Layer 6 of a small transformer language model trained on English Wikipedia (13 layers, counted from 0, width 64). Numbers have three digits each and are written without spaces.
A neuron's activation on a vector x is SiLU(gate . x) times (in . x), where the dot is the dot product.

Input weights of the MLP neurons that the questions are about. A number n stands for (n - 500) times 0.001.
n6 gate: 509643231598504713464591370672593517407562377599548426402376543342568472585376572724436467363326484727506419394828461557258418511444357494431547699632531477520496518541605458302306768588567567
n7 gate: 577603387540417615587266327258310575452538486423351247626641438844523529766306280377678605633663624602309285480460506780446658229779662484268690215592904535218569406487360436489556504223592360
n12 gate: 419669397456328569535458498557434504786415436601378387520462580266469605892570582630433435450728453551568319314606385642520329455609350317578788234442492414573664409557605435339661550511485623
n26 gate: 507310533580362309420597489436608505223465561464487538613772579389227474519399584428603540473508627579383536296525629436519466367570347508588479566372507393619426361433511701613406609518447548
n28 gate: 494551332521365507450533368677488510381713576378373692287477411393448498409530424591384589554705539360399494475538601474467408420563245404581445578467322300580461498453414490455426671366205417
n29 gate: 446592448645551510442424379561617678584615688490547387632618573386347542583556635621537308662522412277526356569358541402717619427573566475420533480558750291555437259635579597680542398402495473
n43 gate: 571543384307426572490507702734607502490360489557399461281570405481580421429546373500510588596492643584736502636664553396544606512475545643487552544444579647537529437433568448444464468517617420
n45 gate: 513488524510638524517522476374509302604523527441441537526272616544418524361414395384604628639446475393419471416691526328422366418472401531215436335389501181382760518517397444564432536290559510
n50 gate: 588459438444672503423412437419345455400608570360345435514658646533493481615537374406479611510482460522616420725545424509677583460508602433328384434484362481510410531391521280368423429428461568
n54 gate: 486362377656309545632732387437626323406617417424337662389313479587407271500473575557541567616462334871469424361435629780440522339389536555642451614550652592279679286552457635344585411378474444
n84 gate: 713654531494505545414322550659458560679794594603298451342653578477639624520411327778327598558493383390573379504409555442677532424505640421444411471506502449305536651540400357535554506417368478
n89 gate: 568553604641287487348567311452292674678576668423433535380725526174515698663499374284486378509674391463543415638335422628418704645367583389310486487587646542379478472662747470622634450365184545
n92 gate: 479662563532586713636656466646506520574500294524525458551608523408566627595596335541602616591546508321597390582582566520487527373504418338453616624383585532290535341439586388596479449556534706
n96 gate: 508456551574371267383640348336435459479387477372475665601515535555359703629239482386492468541591479505516519447422461672272558722426539494260478417376387497639524543548496543474550426409463541
n108 gate: 622373560739487513316501392672295423623557563331545528562541529279534644616374631358549345506403694508380432330358509412734421529506640510477354550665505389572624654511455719631401575379259418
n112 gate: 457590509552566597388220572362318553419628366383468632607409521464492439414384498471445453384430487388470267569397581434508427447591465446496527297560416648752530579349563603380580544490445419
n113 gate: 471654529472570585473312473320393595649463559307587364599562556428585363615476441387719666594454513460573403536404622482630413344567427352454527426441391387498548592563439347338364261469377530
n116 gate: 522551303371576595193531332573160508606529567555430527406538495456608541696500716440575488410527442492699507614499339606421621493539601378314546504770362421725628620394716438517371601513580737
n118 gate: 546503644536260598640381471373416539697529581463388382492290485527465554550410376701623536519571372574480404517464521527473372618650539627453689392664497523434606379519452757673511560533539339
n122 gate: 395409536355332455472317553354322626596458442354359684601632684440637491635695405302388406415589508702490401272261599628572685386530426389301337698327460454580621503761467483517430478198430725
n140 gate: 620329339716873433549563270367469450397403553445450311279775373544508459406666625385459683582507369449767632639667503629535702478424448481548609508542536741243776598793442264541605390324478577
n141 gate: 408654533622597413771408562476510437645631700614200556383536521502369584552659564643583526461510395476644491343682378442626645501442659669546853400591514345575539381391693512661486727633514413
n143 gate: 628698515622598495533505494470553506378636671204284573618556683328386272604480453580522547322632232489436430400456315515490725447590615447551668441489659519492670449496559386664628244414518226
n158 gate: 424627444416550530313410440468516451402668463393274703588738571576237543326437485507460435581756535596643204405391521596708406539485765519349565472319559543625605499455596522305504479267408331
n159 gate: 324477481485473376507683433649319575566553599357563446545655704576499675487544362380686341576507292548554394338358413627619538263587408495514507439372572365353568518605783490401662329458200510
n165 gate: 420566751541637499454361353646298553385363512205293590520463639461385470444552607460620560480449427586582483413430535616461575260512619489364409467610532511549588437589399580475435399276354522
n166 gate: 567244310780402538451607498526627419397576635627511492295459542541660418690407519487430549536537692489470552266460393982515566317597560600753509500502559615506489599445574754403588604579547400
n172 gate: 633653473576336499597406498561652617393426430603464449510659575460561509503373459504600517733519379539407512560599548455346455543537589384500728425382478562550354576403390516746640352446371456
n174 gate: 474453603453521266390559304504376430605472605331569402714452648414464484370403483403484633530499357564628444464535337527366406322552546437571511444487445606474445439463560600640418432500525462
n179 gate: 470496452502535561679242406408282214386411378455264603423513234501451708422429293746591272301869315543491465693492658610651700618500465557483404404386460576406617472600557461693603628530569439
n180 gate: 496527597295465395600473596537633538447518375578582518518320454483577373467552444393405573512300581567453585403509407384471540536264606603442382506448403536531428591521483597409499518594592481
n184 gate: 491625557325505411577414633386540418486419460482696533469537584468335376560378558629382694603470318374533502426573632484732352209677392427627512439644564262517628574513618592610638461351358512
n6 in: 669303435445424554627555574440299305543317332504597429551596642459404611545522525568459557484410434486431494695678529502277684438459511654471371500625390405603421730536463411383355547497605600
n7 in: 508502502379392454620428658433558619414342490617518731447544635465460507297619639651516160554740288182651468578539339447399604417443489527551447581595433572533548603550545389487392427566582503
n12 in: 470511485506452434759530564554705565546366447640558582399463351555423365383641399488544356501527445375500501405482346510460551390510385569639400509512506642240517348613384254398520293713531484
n26 in: 589359511448483480491568576625602477567483479618550494413330618476512390716585440494632546499401680516500485377594602375698523428647586508552598685533576500645518373476636512379402639504454532
n28 in: 486399458543543472481398353397414674504642474513697579460604131393435726400359511503401485681402464575485510546412391515525599575560521483516383493453460547469604395420509292576561539526489297
n29 in: 388646538497675570454510480713557436530435613544614435526433558527512583487548528683530383612464614409472527585376490388564471469609364562444669595321479564431485406686290485441538568420429393
n43 in: 613553586460594379425334482639497573546455563421476526331578463409309495563445488515457506574611540729554499539449478562684610518407443407348552627331575409414510349423520370640502355607342683
n45 in: 530642518416647455472466411577519344454500582431570406373371347438378606559507532563620457469501578499550531556543409523618598480615567698510621424570518536644655652552280304696703528392743497
n50 in: 362520385520382452445367374607479454597673518666511596401319443595368609592391492421702581457427597388398588748533558476567483542603457409370602528463531448605484635543541443522652452553575704
n54 in: 462429299491271371445564434361329410528501405327348625486374495580502478554379438402502529336436435601589530417376381643250537221417181437533401306408489537530645491397634531351498493443546485
n84 in: 403561384520480438382349550367741389421483561456460565502500369407557504440513610289454518491550601479502498469343370367490352619507619460547240412501553443533646642548363535603343487535458383
n89 in: 417415583577496586242414493601357574697443434469539494441514659395508526702579522344447389530485583607653427422465468717654462493379538369448448630777694459579682499470635527492542438477200514
n92 in: 373480532599469586474566536626637451364359512391379378576462481623573650593580504579572298266525518327610496440550702669495429514403427411544489482670478498615660396620499488350358513445462590
n96 in: 576643504636396526503528549300562348642652416593490403619634497357415451488545647454562523463452569307332533686532478396382259743409570476600417487650526690683503516706379605411435394375595433
n108 in: 716505522621322447461586442508459609396377627474487690479566422420563610316529590356617753494529423479475632410431536433642474230499399501388322360445530349473473542502478383675522528337352467
n112 in: 377570540490561613396277544654640621480482593573439516569306365488412529236452472449582638472492604384458312576490515377593611426664455503436546500298446547392425478522354475551353584542549397
n113 in: 573577633410490510480381589638741594577739535464617557542594426756667475524502621510687409391546385393398404507353669614505385567637540503652540386419501567590417596470561490571431414419509466
n116 in: 460459615472557563516627329473515592409431416536448439423602276592478548570483613528523566558565316423423734568668491386533512541282584440468591469470370513433686475548509317411534607498441597
n118 in: 489459560584378575573340354466433478497598590365529564440502377637371432323541466552430565546435526343586515583403574406607610843556432427524685460629493451372548493548488500654537514350655349
n122 in: 216469514299337634426389440454789598411448554396422604621436632508496772577357609426517567547655499577634460481433581504594377535428476335490460637469561596310639327506597267521435484407377585
n140 in: 635322262539484653639493510559435336440539439535397525360733582768533465367456506505435568635624348366391502514572446616662489496459454483409621439666585725530671595507445614467525415383759549
n141 in: 690570570438618405479685398545505470470221381634732336185561454707567554520489693621748567433617461393437463528467360431565463436550583467647474428498536207568356551378678294559452480518453459
n143 in: 406569420661553453435421372594334464433575513472493270408668524447587370504429514529402451494305391528417653357467345441492529565251324446366623488383477601525481385701518665365428293363455383
n158 in: 272509331403505507657603607378483423358346435376439625641586629575797513436392437357438645552467607466485382561531452680561621575450671574450481656532509547553514521526505439486599568430457372
n159 in: 314596497315476344607678542645504603374446474550443490493518724640533482461363457488596378691561313459669237633377433531418494546498318517418735571361477456452616445549661556405634374399417474
n165 in: 390407409454608487381431454568507534525638619378292402619358671496476452361464529306485503553762261548527695623384354486611388572523462505433468571711437441538474430506643372575462436474508610
n166 in: 438433534545456347400531283428381460554467501468461427575611471414480519411395575633518571390549566476772405433389568679491476671421557398491436517580506586378506475492426446426651434367579748
n172 in: 701679606436559542359708538592409411459494476521257557490456668477475700611434344509522432452626477573419379586494646491462561705447497350444560644523656500481489553413515557396383509564516421
n174 in: 413455468581530321626444499555409399537532551466277341726241527303497494429584583365490556502638484476596734615426285568490507489536550475504430647538469500381630428473517588654592374530554548
n179 in: 484501590559681376282468518610673384696561574678587559537583602448378415405723479480314510440446636463482411321394455507555548454387441520622525481642421478533524364318644551577623726663468216
n180 in: 458582661325473323512510554599605557410499375526583464605428388654565444474706260472436523441397590500492533531616494444426528546366505502473424556323320505476331425484589511394592471451657456
n184 in: 378648590408318520513503455367545502540437511502349643476447412664501457490302350598695673441612517455584444588345621473477570550406788671554338367384548608418493685644643376430513660430471615

Each question shows a token from some text and the vector x that enters the MLP there. A number n stands for (n - 500) times 0.0081.

"G": 404372837217344381686437478611489604479433408427456426539395490561449339477589307551553497433619519409402520395476540393543451473384474501369486651482530523540464486298440458599368444444621551
The neuron with the highest activation: n180

"0": 576379692270504456593446463617492367514410540432524513420502408512600493402485396476414451413580473547556425485283599346597509514376586405299498597474586721568509413529512587593851508596630477
The neuron with the highest activation: n179

"\" ": 463502505344524450434611461523568585438582486311463668558539536502536605518462446269417474567644490667643321465263493630461548483268509307310390638457475534568521298521565444427550436391353538
The neuron with the highest activation: n122

"by ": 467580615399448348350500434563514617475634527455440604472592395478512617486502400461372511374460494413598464463271474308547544654478430324442405589419125435573533420446582527551548402392430410
The three highest activations, in order: n28, n122, n84

"or ": 472681600366522339343491414589561505483554528352449570482537482469451557477487397465518582534496436515575369524286533497518583544327459307297435656439135532517485349568525549476511413387409455
The neuron with the highest activation: n122

"con": 460525610232501443619327502615539648604505523371683390627491461503556259529511381399419390353588331520530341636367544396501407653582470255516465390446502519449378541594504485499489443232490541
The neuron with the highest activation: n113

"==": 470591472401664408600506288418563371301640432481580660345535386586467357452488342403488516462491472545583431462147513497494509435306625314457513465554521653363487396487588554387514459485506487
The neuron with the highest activation: n54

"were ": 536684601433417402383494368622429634610525588661488540299501617475572606547505308386517584512486419428424383498467515227631538461298457307313492606495370344709474554469513591467593538373471427
The neuron with the highest activation: n89

"as ": 510706643454425413282381518558397511378489423478442525456471427485547543425519475531444592241624434414580353527251475146531575526443566374430496646447258315514478476411634566559504408518490506
The neuron with the highest activation: n112

" ": 596604429135559543665462568595570543614501372615561600448513392531552466400385245616472645423580481517428372596278654387531617537377487499419599467447436582632630543615547516611557441556403606
Which two neurons fire most, strongest first? n43, n184

"every ": 630659551502488487405404506675552477536426526363429536409460389475477682379587362420391505445502581409439311615533498295536531510255517359292605547419238362632549477560600574568549512298497438
Which two neurons fire most, strongest first? n112, n108

"constitu": 556653479186393295612506455555363347553483464598533605542554544466509339414581474568402531227568370534565261497400493346444569505381475524664514587546431493420545461528449345247423378410401543
The neuron with the highest activation: n12

"| ": 538448343567606281502521554499500423494532346594705683531681564537533467603425284470454572393447352377478567385457548469515437480327435400343684669496469642398585672491391643563560459471604433
The most active neuron and its activation: n140, at about 1.7

"For ": 599758595355428463425547393660494507504530590434563485413549453422616558609546339397369583453667611507465527517307540296553473442293629258442378571436334547701533456498581647562487570315492502
Which two neurons fire most, strongest first? n108, n89

"re": 429562539348626470518390665500433644594378583457561501692389427459581625492613352567384277424582494356527393652373431237535516496412434423478604340354555355467430500464523571306662529352542491
The neuron with the highest activation: n29

"was ": 508731434503508391317508264426468556523628670696640493504399493506624404492543360350475464215525471396626308584315463217504555501451482449354481459511374533539491469431561457425530326392462546
The neuron with the highest activation: n50

"fem": 555776445519415402637401524721578511605532448373420457501535491435625498667485442349500487463440538484560460449429697394322456465311583442368643566373495613701549455502392659680581501356389471
The neuron with the highest activation: n172

"pro": 477554686421437460744380674538476562575577548494488516394279386457493380535522350406420392427729341489505535608449441504418383628439521272488647434375508472479480455462454444386642327214513568
Which two neurons fire most, strongest first? n12, n118

"established ": 497705607438475338590560352637550541580591473616465501427511435394526584470552529384429523277574505444628298417383326425513483539339531400450344524550308340582463362357573348448642382379422423
The neuron with the highest activation: n89

"rem": 567608470199540381732273588435269603518578615666457494491552570625524519533693328459519565460644548455438368502485460200483533677342483571429729475483527472565478531540454383530587344438513432
The neuron with the highest activation: n7

"ch": 462497606435494457598647653444542570429606501284530625539446626626630516493422430326379363555557517638534192530272490691522584490300453488352365615480537687509500371506534473387495458435438507
The three highest activations, in order: n122, n158, n159

"to ": 477652530176372356352337385538452544621520607549409573630532360400485445462510395555482727546461576369632483502453437356602523566509536444327461549479250578420550503414556491478339372353528423
The neuron with the highest activation: n84

"had ": 527700597450410397480408294581350533618637461571612560508552579535555605644493358463436580521600416420597248541383455354522404667400479340396610472455353603751399510533521604388408402411459401
The neuron with the highest activation: n96

"approxim": 534582491475408453696486521599575476511396481637385421440452456452595417478650216432496590356455535283425395505460502352537446534265457424504575604638531509530608446486592271577728281362367402
The most active neuron and its activation: n92, at about 0.65

"and ": 474669728427516440283423427708585498464574521469413440485429568494452574539479382407600545444458375290418562442361515368595427534461471288316508650482276506682371416628490602461513462403523449
The neuron with the highest activation: n165

"+": 531597574465588406644473404488617418643538465575444432577308448428519530517367290509366636568466385241482562640288520388382413725457508550314489540428361543612463508554528413497642475418714556
The three highest activations, in order: n96, n180, n45

".": 411522521384506557571615405476695313346594488412459581425394536408589525469565249280405605471545423721647414501257425488534483416492496508485380534526487706513498502510595454289583477422647405
Which two neurons fire most, strongest first? n54, n158

"in ": 447676563341401401444426355657499554466591500468468579506565440379490645443522335538473551476492572583542439477298489309576572575424545204353395598422162516520540473510509528586520436381384467
The three highest activations, in order: n122, n28, n84

"The ": 542505712507448450483438451644489628504378478377486521429614424495606563578502495351432426365496477493441493605528475473619499428227504350302553658556148463537529436507533548414642458410463521
The neuron with the highest activation: n89

"the ": 502522594383440447410412480551498622490479496253451654516522514477495588556497492345372495564552509610564337521383533584550580481175425243264427649486306507516544371521527426481529464360341537
The most active neuron and its activation: n122, at about 10

"members ": 528724569344491350455554566605606496536550522654429550374554544659561576571613418497452410378570310263650395505622472198423532537352578472341506558517273389601506440501638521425586348440501553
The neuron with the highest activation: n141

"\n": 471536488428529422407591520450583603494590520358454627524499524515494630527511478280394456560533521645541518507164520570572575494216500278320442751470524590594529342491569479515531470440407572
The three highest activations, in order: n122, n89, n158

"sing": 389706609451463374607551444540419424342526454495568575651563515541599520416482313457531438470712602286522424620652563482529542433113522650525609477402517458639438465507432585519691335496413494
The neuron with the highest activation: n158

"9": 544475634359485430628510479602577476597493671545408497392515586444614517474522421593425425478478450437587328473318594204575559529323494372261570595373558528637549445551488500622583556434782374
The neuron with the highest activation: n29

"42": 556387724495502316655420429685584402459417561599433519484503524509535575529549394578581480539546446475543508510335592261539460515321433474275607537516587570695476323484473645522659426467695326
Which two neurons fire most, strongest first? n29, n118

"sup": 473740646537595375559491689525498592563397644461594518602569491486712441436487414437373364481541285524470472408377364446491471644348643455415541398328529325416454465464366493484378398303538470
The neuron with the highest activation: n143

"elev": 521664660524526447815487557451430463476495555624496528604595424575536573420560342502488616382458542374427390555535454262530610450191493525396631513531552424556351475442592293594724268565426449
Which two neurons fire most, strongest first? n141, n180

"of ": 538724552459521381509443414420566471521595358527597484413668609491602639450439365619470697499312552333435506635484591346582446466493530609299515503229397417545530438423549452653511611280592412
Which two neurons fire most, strongest first? n45, n184

"with ": 419776614372424438373472372594447645487537545487479511401490430395538624437480286485436644600512472410638490451439419294510553552397429321428477568460134523514495458498584455479535468460420384
The neuron with the highest activation: n28

"===": 523466382475670412549512426453682386360671394491509666294599445566641398541419276384496527359392530480478408448241485583484464420365600426429474521554552759433492523543651587406477387471611520
The neuron with the highest activation: n54